Layer 2 of a small transformer language model trained on English Wikipedia (8 layers, counted from 0, width 128). Numbers have three digits each and are written without spaces.
A neuron's activation on a vector x is SiLU(gate . x) times (in . x), where the dot is the dot product.

Input weights of the MLP neurons that the questions are about. A number n stands for (n - 500) times 0.00046.
n17 gate: 472512334457545653304381564400561387602595191424535496307472617472476355523435388376387614470602702670370540452195438748627578446447325672353328457692361638668374336372592574504454472428293765747384263241444807348687602436392504379391572504861526467581166354575441512578646336619504361582516351715291512427602554534470590273549452451463429520496481472403668569496435488474443371683370
n18 gate: 751459473609597535437525348462726465469276382330650504468508282466352569522249398666544527373469410303562553363526503311496637575622457274629538392526610389553239481659305457299569251722280409542472566493527547785581346347444447650557481739534590628561670339675616583429214561285667602242557407482429538446515511379317617572558615469451504338548641605485317431493366515649399594417507
n27 gate: 404300420396370513353488716487358509563448332534417886680438569341425620521719359641633549337509422495626496557362528626749582405621508355472636655586377197487647809479685477301669513347700449504438468223682625358492612584481500560677395487426472343688500548385314373766640535741560421675651708176286217487517308626583636754509591160232353474687394343697486611543447561564787692522574
n30 gate: 546470530508465560483349192624491374185390564239513584626643487564650698841342449363563273611588521376382534406299555339329755542484272373374368400659566353449667607496442329408377383516748471630460509309629520561584530328519716545289547666555434539253458555697386483576368317411550424413427567750516466331525309364642616180347522674937512538396500517475653422696634551649299662338791
n31 gate: 500522394672561553555645507574661545618639560433654280523455771560630459702484381439692477417470474485617603626391249322470603480367472416428493362580478331474546455504461428431579440619614586579615466532504567553344273535500563392448478496485565375564225522601613652455658533419595526529654379223549886184518532484739486591371430228404438470181386471536454661293556474585356458382811
n42 gate: 656192549360401406445496605605467369533627500708556412699725601707767325630445573547512583579372548634521468625686710340645825562599623521362548555417473512277573411449487421250508484386551290516621347565528408630406471213641534551618713637705393484440559372496520576470621484524567656414447683672681456492516755530477485339549249615686590934238492528449297447583320576541554584371747
n60 gate: 382313551447547644492406523411465480539363539404412405415512714411365897477480342590395508590183481432642373349666504476532572573537419540543616662462381641423518333515330468568489519394345790351406508507648504456525508578554467480582550358535634287471380660208500612583284689465496546249402234376334450512155432369387305599535587563496385700385708615451595496602164450634729581696519
n80 gate: 645418431333581428423490619554761409504500475497443546519689399507464688563488511677385559403471401637599482532265493252655400351568596739414511496567348369374637439647474386687400406267583566435450651452810469548560325367481476496533568424550428375281503284620331321500510282304416315493696228432503575297486611580303460361555661533513673482443547369594504391405366468415705565511532
n96 gate: 521508628400650538348105492282517530405608572275699392191705324462609657508298425398352440711375641413320366513455423320470448508452532414550592373570528334428328357516456543426512670449793520377638646136301492396492205281537362487365588573496292513374328384429384366504553211492669392251441231575744583402430480321516535584650333560705625400366387612516509453689364633423376612291371
n99 gate: 567527705398451424399722452456556279253437675583516434467412645488444496423357342435535488537402327623261551464550446585667594557583417455394413632616538335261341480446704630391424520380240500372786394678424722643467524273652203620568449504453413435250473433479356342555534187650558358473432278597385437412562342336519685267346462540624434437412647771542349440779404402750488643457484
n103 gate: 504527425531488453496460453337708520421477449381389473586512297278523571784447461410443714424663415262452458477500450433400548454610359548500527538511305488461500399485198847595373598386656351567580739544594570371402290426534475536520461455384354552371398569300695485565642380388340592266535424577544500240519221306217518368504668449586565531690312827542620512549579215802433463368669
n110 gate: 461454706485736484190558234422429484612527551672400708590468459527504701489450523477466568464364573743396671402431536492307275546555683488417465420443598555343373614599360508604485516445492526484709432385457433645347564558623584484484379394403253316579359658406396364620809453601193500481457538548423450354592648521637496315819510579698518539766613349360632701469520407647189563321211
n147 gate: 252348319244550271552361581730484598421616216662117600670467563472504594492712355586579760669803340383549452755401633409483375434867697542627460595429336480504550411272449525397558394428406313488724533604427573454598681418553458449663633621484245393487425440453440548635430746375607572374598504668500428561468386668443545546257472553653395669328395496500496582670341544615533535423584
n157 gate: 331542318419596520278413359391508638472462265608592581451314500559641811610577461405637552467348369250420566691027429726564633416456623440593461645466410480304567598432414396699616598232381523492317416470637481670653623322493460516327384519434464544446546519557619438456515372426546585648563588460515461860668409392544522530373591472274464644550797473678552594367622430375552541255296
n159 gate: 520441382393320297374392544604496557631437408286504717828577441319492415625627460484613566526595464338369297251508379439385517388303584430345644586457593618532641472383732623453666569504496361573481479179286477489609594457416515475666444667544441574298457345327283432597632420552642544282617457458695389480713298658451489470300742496563414596619444329457224528504204858291451492244528
n172 gate: 574723452574743660624710781614668424585461540606516410670556591695357556412544563711512351522504551385565590460581514677585390611347232293635294446504412552722689556488708565372386815515717447360374476583779399571264468307469407125596555531351489383432396355579481575507256429370488269339584519466578426388539550340560323354540459295387471433387610516561666632307340375594395519362363
n176 gate: 548399347198681536587665442482536496518775540855382504783298579771323536470500420689427577623432452665613570451175577590632432180546487264512566392435410406567483540237393745544445482467233368527583482352380605386306559448380608421665522517614561514704483605667587478525517319227743632663473696588595500401374638227181678265130405635325463333547294518332486540271384351646541382522762
n181 gate: 440244521480603361671470496334590705264648301326548652470397508520581749744323621567386756549209412504570516403389334611504588347672670591515528646334449373330562313551517608301582459317547294463515657465602600577360475380564674576467500645464533422405508556666432609481570653472528372362680432500148360713683626500446727462430427636302444452401511316543405365484451757815517788359576
n201 gate: 550408594427320219355250162177776369330445588354651509408613529477787523784298449630527457672443624236594390315260432335343748513351584714598704686772513594393535296464412481409438453504735442626687486509598465592491024382540643543467583670624297448238815404539464251504438084486319440361458327596543509669691284485574426263425616420538672716431444454522358299748509550564538663532559
n225 gate: 599557336530685430662504554415578442500409419548485371359617500477427360440596477272410272471729344779418676408485398669488548410598313314372623560444511348319573577384557228636507582453435748597370610397485774409637433569513583673229374701485556445607609705435697416597857615454247443549345405533558626547462560623602565562284454500574328546582511329336784675500671653553626569531595
n238 gate: 475725491322461591399476655230318465693441663373585242550530576513479535492518483754337364659425547509596462719450418352267341117468430738393672693437653587302758599437284443218566522536509624661504500271487451382520535459612424634465637728334394456546295377158340671692574410547307543454500361694436322561412746495334616224587249339638564470491273441521672591471600270657561496436382
n243 gate: 466474318625380372320610321565584336397517518379354414793659518592426179568541670411764678528549465419576678509317795491500473673657492236408670534338736580614554408513560384479462421385459504456209545700491521653145593588530529837416500458396604393444555513651423200666273326405787621606337620471496375770376805301810537558362654438444374574681382707504594601423460210588366405613410
n249 gate: 562602721434383507348483714404712604530500452630453485353683369389301507432472585375435447650375413282650434511385601331368420407538447500408515320673432582263342478629616424341496351535434581355576481426656605392483324453677576473489617318441399323673586449465402284688425342526565314683247536556483438590551632786671362493447468414449295298461353668375383708450489215493470591529493
n251 gate: 300113521421487730583645665563266530504566648528342595615376416530386492709659576480340737641530475500848605605430296419604530352815215288609517652644638432584456517545372517334468453516313654590445543528483616636288590576460563636754546137571531633833566625336678387657715622412752538520496446301563554666384435348368571416448540256252324529648414508426478683512619412623638496521521
n17 in: 489698585471597827561395460583445607526686467597321385447212416215540416429497420461482385571545536621344533413543586581298298296431330343497602489397465614701458526415427373332556537486500717467384541490562776655520504620376660325262446514345540507609408658424536594500475551399725550606427593586221752544557383716493378672474440441389426467674466561447537735440677475393507541366475
n18 in: 475428515482266596493510555391515301649421380479389773408437546675354331440556518659457530659593460361426551533504557745448211615448382380292154557439454603474424478227580582371787614479515538323381466597255421382524385666529514485570692592348553489562309381435450558520300435533561504383651421617544327386579504601249531448359597341426578438539612450419642684276636468560519497478679
n27 in: 451352559466351426244597554201422492524538566511637780577691697183539589463652504556309657468681272655531439558466507598603555483416526595472623620350552395496643558781322646353666492489610422477655673551566453522303527557698504400492710537691525527636436356290534439475433577404534572515566629493514226625549780659489654460559232344550311362520539443519492609556310496641692569783386
n30 in: 340558433413557560399455526478630366496376363405664769488620458485644441364339621539299654558538540538425493518504497504337603680392613489459378788554657470618486356572186451359340682389243323362486455458337451342510470547606507492585243800485473594350364547330565654339578544584348390579526391490600635634721482602647596402474538249510620287614370540532474403594746460581432574577733
n31 in: 564472362801551282412523540547467435441670518599525574406846444475522417444343636458517577497298493400551404550507503405430382519514408706302331468433583776453394684538489327370673438524860403500614687698601442653490310477525335631652493479486474423769577528572606414490583536443693443385572422514510557485525378458493604466376627296440783571302567440371493373525391809484515442614489
n42 in: 516418456246383544461559441595456300589449381579484878571677603250583212331609634323353306551297559709621543393570424689455708532429787724423607481438492616321583710381887394360534296414521477476396536496345432624637516613469411339512571630445554476716720602479613492507637796524244578588636496354596582572481392378324422665411514407518533555399371680442427520376648398587621703535402
n60 in: 393372485561559708362473612439617445541621757569781383508723545399644689489426525402553721480563628541574317547461408489470660454527538526719496588472503423323503305423379574436427540435588535398808282555718462414577243366582500462286611706532388489299374543515227529440378554543451439440544355510483554467277265389480369462566475445507544809217436693532570442616566489424522599407415
n80 in: 333371385458713329448572472489414690536354627453524406644589183397486561558512352654200500549496514639576402472455471371489631640453369446321624510597459593348493362294504149625626664354638388432566645762504590487375428309380437611600338479479494413700631598519410405490565630532514535713596434457655650572587404485527609584468415428503375518492510528589333471438418356481763537366719
n96 in: 496372427391341638459454473500504485535489569420522616373623401347473446415624409415226442296465661669364685656715517643640426514532373309692754533519628542550333668459456519604664565575560577558475481634645554374436175681470368655443330441655719426423681410384392681302500724447426609463458500565507624454821581306410248579272526593353620583395599556688477535556542508611829612511597
n99 in: 427471403267564306417335666750660627624493411521471525794354596374382559758592607643443579452349635397489361404514450481530481507381433447497566450468560306489356522590299526395617481444597457474383519542589381626572241441590655608737559607687500376461582569303689808692297360581569537264597656284510420440395493625598744584530500380327414320512411402396338455385604445493632490592624
n103 in: 384419558426543324364490610564647525663731585432601437552644689657617618579549504596486710421242454379518356493601558471369529442480348525650358503611555364500612521362593555612401726647575449633610300446693460436447222560419683363243553404444682366557431353485399288569367376377232567393837531637573486432465541368393560342572457565611312504440404542507405507427482535341583534507406
n110 in: 415504496379658565348617702683402460769496424486553645492555613536507424419562532521261438590725493321801443367335221643685552565466308456503424532401538668435479670440254574567510638422732704489632614596449667493470332634390385583739389490732605603619626649625599536450514572561408586619638567480598546598507640332476628364445463365397463418695450518343408653360365347510614421557457
n147 in: 582453600383415532434518856736400348419621476432628356421372467746563317573612539496512480537411379418403402599620558725557496603713662370424263600546500476441617500512641545760557564597392694528456730346337320639588448508386400603512488500441652568335339434359275488651523402512690559278659504250544344392814646466481282522411514199627548775404427441695532747400344351309572399492461
n157 in: 414521280446334602567419442623438610748464329818322457770379428547366471546612338486673530503652525504629540591489702478467478418466393400350594663412479540525548358511500652532622518650450747471317563369438593613524471588383442594533385454486530241380518482310507586581353446385532518627533632445483629720621735565404588582397534290533453352734433389324507584376544288695762548587725
n159 in: 386325511507279336334392504266515866570365569538479411470291500471496613388512662395468220560489636590452522655373398346285440578620621470440323546500493515377435558542485567653312460463424431478449167318555425589480353550412625481533572434356546268693521264527532482755514460590426607482478312561395604500468398577315497425559634533480413231707376336475407635532726475398419545338543
n172 in: 473484556672431664585445361409448588577348544349438469351612198460441576361544595600199439500305613627625594686554543170350675314616402626474544523523278336401606627396442155519576280500525538328303419579353474481530564550358563628763240707453547383555384480616488295471389611669481633504756504474441422765360535391807396721569708617412515394513412496600463524469464622304746436405484
n176 in: 481420563508433500806385527442547535457724631614572584435586576593531407429361469504500661625504534540630355465632285398437651531270437456553689673425656676504485682387662413519496457634500507426359603239581313456496625365621543516585500425481405331628706805609420719339604427623171492728683261602558359637443466459478500650484354488415539803414328592444595765538636355786441624596504
n181 in: 615442465446710484508355228337531461571462597418657469443539573508519555474403508346455480453480876343183404395568376615456456486302711584582442485534481618558370445564406588198336461423484481221587448663367611363515611368510485366148554609651493667217579343537443496374309516396382408345649546702525608461393504380713304666575600800400662512459677681443568488470276485514389618686354
n201 in: 788690537433500524300318460604346496533638620122618331609715592484440399306387719543344500507389484488610643500778358402566352720470584508316704523394666387384538476551475332335465258459500527634575549660754508572261467360744556371540659697393540349628695520504508687396481448230637536376395476647507453496547628534390537318598452374522415679564589678387348403679375290566488454635295
n225 in: 511380536574602155378619607582604500358581611520665370582522541625468604490442628676476656678642398618674620358476487594533511548298354493487411538267397547489490454517507409430678751537489572345513347724479524412304228372385413556625617521436497623542555546563412433523576585369437532593342752584563440558434607508338660264340368616477586461390477613476113378601565398458496341355581
n238 in: 307403454162389599404381504691413652803526594590507526618432625421398742694622631693460312552280533539504407752511377462512612341408436461521519419327398504700282526504721319397583587511480518420423519428594585521437664608398535696553534413552606297636303519382607444563464597500518407526818574514367548428603467663532409461573532248465626343480545359252477693313671347424439785440496
n243 in: 536564475448562471393530625645353422277540472593349508415553732504585467469594657418508314470720432508652528476654304545774500482607512450604439393425637369528542553606687500504803378519432539651561417442606469692327521611553368327411713461584559558725740712555750568523566645661575344767431572374730456504270453513404360416282246447504316621513534508371541716457145620393249504882221
n249 in: 721510188500179406524368393545242573401344694556391463507542659545535584597453631467386398625436664743701476369540428489514408428467507259567593385493677517441299538483435351402590301533482646758458451438608327566394679599584523496524479580483525504375745752685490624551610531541558640500444385461432415458409537463461674415549491602475538596287535295537504622476437599503560356607585
n251 in: 258692444296591581306704648403312547556329534585571671602500288538580509496493441492504530645240750487285534694541504479448439694364540431422580562661553500665560673603668461620208594591429626274282210838351424400725685460345543566738584610517496483423500500349471744343280702508417425406398637492291467509326529437812267484689700504679524315549378542447751670570389299334582560344517

Each question shows a token from some text and the vector x that enters the MLP there. A number n stands for (n - 500) times 0.01.

"ks ": 569477485512575417531498546508459505512519467489517601462536559491396495501262485540494542438467442501464539533484471481635481519461483452579432501354453435554443465500491544477607556516578471480578531493487501475484387533576442549514557483474458489422503420563521523438470510482477539487563483534534537603577490515449564484562267415481562479561419499466517524575556456611536434592509
Which three neurons fire most, strongest first? n18, n96, n159

"and ": 464548495424445570470532459480539510497552476418531471410540421514487465528455491618426531435484470440456527667536441575504427435478489286522492473429718530460393517450533481472538488426540560496578527553555672623475492512664528526486454457574471401376460561490452558414504442385543541516463519469495488404560499562521526533450324416501537444588520520444409467492536459500509524462550
Which two neurons fire most, strongest first? n96, n99

", ": 599525475493482539531607470498584489474600546489580539474533539618419494514298422471490514416471520497520500587643478537490477519469507521489520440543537517417454531572540498478517528410610535488531505576545526633503503553598477535471506467445426569616488505531451418465504442487518574453569501551646533545521493480477561515483288480504624478459562449505465496507471508473553427502453
Which two neurons fire most, strongest first? n31, n159

"ety ": 509426437474513430561488502452477474521466529499472505509543525479528588496288534470463476467430538517522417570493458474534470488466499461526471528425551443518494497550478498564614508497428479448625443438509549489495452581608402443439541492511447445582476433561551518429531494553510510522461567543588555569548477582463547444538257456490513479421479448458491491622532523604516507574467
The neuron with the highest activation: n172

"Con": 411595446600434497505335499410542537431463520544469457495419563567557471382401452498395529522563583447517459496621517426405545517484533516514491545515455490438247655508470488514479510495485507494595519536450480450591535557578480443347323580516400486600640531582501490371585397523452474474571427517375533556562600437483453515516371482385507572332613522549505426392569440584495461586745
The neuron with the highest activation: n251

"on ": 544478510591488411502524538442561519439362533546553526609616488574522501521281564505462512488554510655512452529477509457498469498503550650435539599469523459438446448572551510583556441408523447387544534540455629470422569446673494579454417463569477516484560548630358435476512564567493554539443626441524527527581568528546543537644359511541491469590476475515517527549540549631398496502537
Which neuron fires most, and how strongly? n17, at about 0.18

"B": 544525569611562461504500594403451532442518565555470520461494607447460497583496501521523584540603585507559390475562450488451572642477494592564552505543749576519433634521457592639507448488402624455489593760415437505538448507539457587524502540485456633465470447542523511375468471547469447473558485483410516589480467506447423493553439402532627506553457485512600473565528611213435435506474
Which two neurons fire most, strongest first? n157, n42

"ö": 327597520440514449471616675373517535607400503332529553593431473561559449412460547470481424559690478452617357473659519460558363439465535419459523623646384596582497612456475537587356620507545535543433503636583512545492426565599540381409513571429512649548434517459621594530592619520404542371572404585463531513490518450427491562667487636487555481496417646490593649448565408575610401541544
Which neuron fires most, and how strongly? n103, at about 0.72

"5": 486477443496460493388560484515521467571473524499588444764425609504488444487526583559514467471455538384481368520554539507545489426461502377572434572404541507548508469460458541494605487603489424493418487446570557472518611490399482592566495528439407384582607556472474611562588649603530549616521434396656544450603573588457447518599549505465519604664262364510477499524502632222547443392437
Which neuron fires most, and how strongly? n159, at about 1.2

"ti": 367605561497519429499595640622600369499486598431430339573567374508266527386596544652373553496539447559629359387573509597681472463441430439455453493579520407545476393460572463438609556479352503498454581478422472483611532595480504503501444481649330457242470605306344579531576547469505591412713624355450561535471440624375479446581492578510403524395533521574544594409552541420615389441543
The neuron with the highest activation: n147

"e ": 482507498481568478529531561499508465515512396438506523489514458524492520491213559569497494472443531495549477568502476527574453544429546412522459621396574447507505514516469492506547527444456422421561450476478522502500481560590548553523508482511422521527488502507498516473487501496470570501520440559558497526524553562445562422550270544492562490561441482506527514571569482628550443487498
Which neuron fires most, and how strongly? n176, at about 0.2

". ": 589607466467486410412540499476573489653505469483478506425565456506396461369344503493520530557548541403508494433525470470504411636492580361508448557513532665461502402470547531457460502571531476430612521535375453536395469495593506508598458517449449605465490508444531506421542493512465512488513524581539541481583491441477603463406307519458545491665523471394543541519582486497479455471576
The neuron with the highest activation: n110

"ating ": 471479438399542520464503490460480469552486624563580524463573541472484486460417520545533502439402545504572528640461378558550636487460450479506516525421591453446397453556504528469509461464390418416572443455489568455488580477643468532418513572476503458489506540476438485480482394411433429545475610521458495562607450558486563497488287395518467480522468512524469432497569507568582433487493
Which three neurons fire most, strongest first? n238, n27, n176

"where ": 505570485525466546526482502520539547504433621523526502464555570556571489486305509574496436475550529444519344614572451460502484413432507340479585537546448524460391474518531495411471414426434541459546542558495590567549494410663400543453534475516495486419452603519473420375507457412533474452491587418480439419454608516559593518412342450520447444616482406503446552581577461540481559466479
Which three neurons fire most, strongest first? n249, n99, n238

"h": 532514460555686523550638575585436454526452491585501704616389438484485459469656639564455428575551460583444734461591520436564346538501694494689583604521589478403495381578495428487518552515463472424435488658614527516649518461436598457454434537540595495499547583530560507501506579401525545515591586578590465470605587411488498476540528524423484526554535379476480568350682605419570496563459
Which neuron fires most, and how strongly? n251, at about 0.24

"ef": 424628380319639460409601463457524377623490577512386509674499590513588375434610474542470527573620587547503510693460439538559468484474551440535404660816358524516466673421562477605522533520559445495589638495499476556567479574576442493477216521541441555481515532582553567453422538541565523474491377521499534329463369599394517503531494374370556471595539457516524463474393535570505409500535
The neuron with the highest activation: n80

"ing ": 511466452469521455496475514463464490501458573529561500465600430515450475479336494505498453425398491556499497607526414527497552499468469561521505502389605430506453449548508541491605485484427416462561456486466518491470530447658464507388494560464496497521502584461516527502503461445461472502485589547524509535565489508502543523626274480527472437482440509513577509493545486560543463509499
The neuron with the highest activation: n238

"of ": 482574422456513612427548502572458499514483446526463432583641503542573534518349465660514537503581572615410563417574483459495525479513533481469481495497615428474398483525479540458474437473529436482631506637480679579488539462665471428542410492542513429423477517422458508468561446485499456501448508463581489470497492516510514512472322505569521486444472630513467414524516529535442481511463
Which three neurons fire most, strongest first? n30, n99, n159

"ro": 483697663650455540582537436463575501490265623448572363133535424565570528477465408515543510484525422497583348528621464473470351510428565377523371592523538422495552541653488466555397402546404552456609407551422432507567463421542353519344631500513405384374515455482526548449529454418408422534558591464477547505559512359421420591813533706477553522426469340552603463357524517343519364529514
Which two neurons fire most, strongest first? n42, n27

"earch ": 610494463447527416586427546574373517477523515508428470474536595495429565461291530535459341472504541612398498603468440512453573544539422318558370563374500402589369540491468621458597526508463508498540561487467567500498448497624321471467506498518447431474516551426531493490452499506512482489501603641490561493466542556455508536495324438486542518464502484528410673648503523568537444586495
Which three neurons fire most, strongest first? n96, n99, n225

"(": 477377563532483475413575485606573494506526487526464480437469521459536498444467489443504492348421529567481422406485538483483550524474423632582524410464539464483377516578456504523423507412526491465546563382518458668437416572572514519498475466503474516372567542506532436452513513500529526477678539538486494503520488523495505587544303545492569507547462501509462457622549480447395387486450
Which neuron fires most, and how strongly? n251, at about 0.21

"pe": 494589506564462398561411651481645459556456552568625333628473364448388357482457425455418546470673356677516443585536517516682493490491428480612264524523563507359399475453422463526685521679455367541553606562374432531497483523498585410427423504499574591251545477588516675516509491468502481395308711446490522546524517545393441596542461454403436459600515516494415478679600592378438384566454
The neuron with the highest activation: n238

"dep": 586544602502495360548448493605485404484452579581560366348606411544631363488494430576233368587585636656535451618457428553549590518466514372553503503506419588450506519646525469465532590562516499613546520535437467491552480558591440349451339485654391429466551465568508610329401486606549441462470572506545596426569410511525502522567460440541515535547572441515623492262483594348555474580488
The neuron with the highest activation: n96

"L": 494550399579486346473505498535537536478353625567495508413484485540503436520394485367435546500464575487580428547629599333451464654427423567528549542198498525594527445544552498558512483469523581503516563769495533404514583361533494512413573454453433472579393372504483544530514569462477454629445576628482502616473513415531493549683476465533642419475513475530429315574612550457376485608507
Which neuron fires most, and how strongly? n147, at about 0.18

"8": 495538549550471444473554457508504497614444469518535366685402526538403510528469524490475522458410510467465550459532474503537473454416519354618452615346468474538446492443496548523547483541503375582329447486560559529500618531410405560639565482484451455551569589488560587607545580589484564616537486458749509563563498614540453498516529414421509562598255318509506426531522600233531472421469
The neuron with the highest activation: n159

"ib": 582537619514598416532490571408443445376414649303641542534474346571548331435509617528589588497529573555376613333454483467452344570463415405436598485616507444670426578448461586520618555564520582353475578653474424475654286627519475498480293603605445548541557440452548664368496543386381622371560576441607521499532446621494563505508551432452585505595503542488522533300534449487438458571450
The neuron with the highest activation: n18

"4": 557470385481496428429526581494653425391431723507681416473607535437606431372470491507389514487414397406553520511452504512576585454461447497529507524353528496583562363435554458576616512552479460406393486515547535547503621464406527580553358545417501364607587500616369471492594574474473437582484563349599565530734549444472477541558521509489521417376366531528378468424651580217510476379503
The neuron with the highest activation: n80

"-": 263563547544536461456539449538518512643438535534571603740328624469471444520389598537479516387523448480494337496497478421362458437471433549537479615404561467507490510477447556481555504482518443521484399385490627617474472366540484623526464551572412446487501407261640793652454499421531469551470475479685514505478488491519453386531508436448590582451444155506379494465493531520573569443504
The neuron with the highest activation: n238

"19": 415333399443560275589574537448638465536456437516592347436450457521554522467388524566359391453455467500514437525504548468449584379381563503614538532404315416572508427517487469678521519523424422477409463583499495538534492338464493629523391621513563456628558473717424475492597470501412433639589461454564579680585553497442462524520533520543453402284379338542490419586610544368579547442514
The neuron with the highest activation: n80

"d": 597533417513555294491553462459441533431448531533500361323523507412713461436449589539469478459527481496711515537523408488369565494505598694715460622471427563481505622477497467515472473562492658517506554666408561497510583597573429470616512476694514545221428589398507431431459385518467383564454441475535513571466577642553564489671439465508550510479569426585560342399334538400394485591507
Which neuron fires most, and how strongly? n18, at about 0.26

"During ": 578392491518494488418443522328496526545435500573533606508597561579490426505385493562521471413483576513433501607545454458543408449514486506473569354573479424503307488554487537517532497512432459447581590629386503498509610471637438514489404432425488386362467502539431420495575428526597513514484510430461474460448553499499545555516340348504514422496468569505491456596619618563560537526543
Which neuron fires most, and how strongly? n27, at about 0.2

"play": 454649389524575405476384428495448525512506500318620441471521507596432635509675526572451461416499482571253222468514465490629581405395382664592416522429461581477449356470513606530488532502455493487597336508490586361401455443470371580416337478548638514482593566524579461470446487543459535546427573511491608548546546467470430484580507453435545341453572460478620666581508533522545326572459
The neuron with the highest activation: n42

"ep": 293387591270541542595616649541344319514490566532583505498375473672510457475540500627401695519575515522662442575553428621512586502478587688516457500511452439640412382416515519465494627510525551442425336515551479462537472478550379380592413486559543580689402469535422542461511665477467507454412705485385509488413476657411590529533527619512487498717450239539433520354494484459466428450626
Which neuron fires most, and how strongly? n251, at about 1.2

".": 690666391514565339476700514532550479436542566519571536323483563484412443476399463628498514528461398494703461614594504554488467409519457470513496516499582565446391511559544460509712468503364428488487619517459437606470560414568364465537449503546517641805573523284483604529603483588617324651539496482525538480456391471514534374375486450438471571596408635405337607587466477336378460548542
Which neuron fires most, and how strongly? n176, at about 0.51

"al ": 462494485525490523559532489536497473530470474467539477495594526506528536492338510610439449496521594512561480626443474558466560499501483565522441571462632422532477461496498514560577447353413466424531447497510444549552499476655517498438484496518399414608503506434497480488478403456471421515472626535533569496494469561497546409503291478522521502394399433502484510561532537616506496513536
Which neuron fires most, and how strongly? n30, at about 0.33

"ed ": 507447485431545440496499561517508507539477604536636435505574507475402510466427472539487467445485442505484508557459438533548533503523493542544503534474594417512443443493553540509545502518443436404564521493521491442428506470661506535477460500499484388487510511505449496475478416483454430550506515537606533566491516545518553474537263480552493427485409525536467512517567514574553486497522
Which three neurons fire most, strongest first? n99, n176, n238

"in ": 490523525601484419473536433501558504435437494543533487618593580637434493547396455503395537467492550523503523540456492445477543465488467654512477486493457375445429424644576552515460518352476412429643519499366584499443587426676487573493444472563532559321520503543412476484598479511526616525441501389485488509466607549524490505606354453488582456431414473543530511599497609543402539532512
The neuron with the highest activation: n181

"c": 508599634389572432494519500508400482521509517568446554468241508413581333471605662509535357558410533463460540555441521644495691592528634449412441507501563507520466395499481602420622491573357536493418380578427495484474659816577374458343549493502523473350496492443557438322511554498541570532519665447569507598376482665503358526537487591354475458517470405592583521452398520391406480490407
The neuron with the highest activation: n243

"\n": 465525506431537612448494583534533486484503480461477446512377426429490515448267496419459567500435537528532374436491539408674478485530517414680480520492551513506513417558404482530485506478548579509349433550468505509397442460631488607502384537510516402401531384474511480484468512430593519510547586348427504425432468442503497507547330438455596529465474491480488526472614416472503588593463
Which neuron fires most, and how strongly? n60, at about 0.34

"end": 462555311411547445630697492501430410625397430333644520447621524589561551384618525545459482518465642597686619579471494539620590489419545549534437407394564467365546345430532485558619471421400467527561512656372488507554539565516452451608258516506600546543511579586487361487468435634485528501592527492388511452558519511472576520532521319522578401302587515585519646404497525588568380477436
Which three neurons fire most, strongest first? n172, n31, n159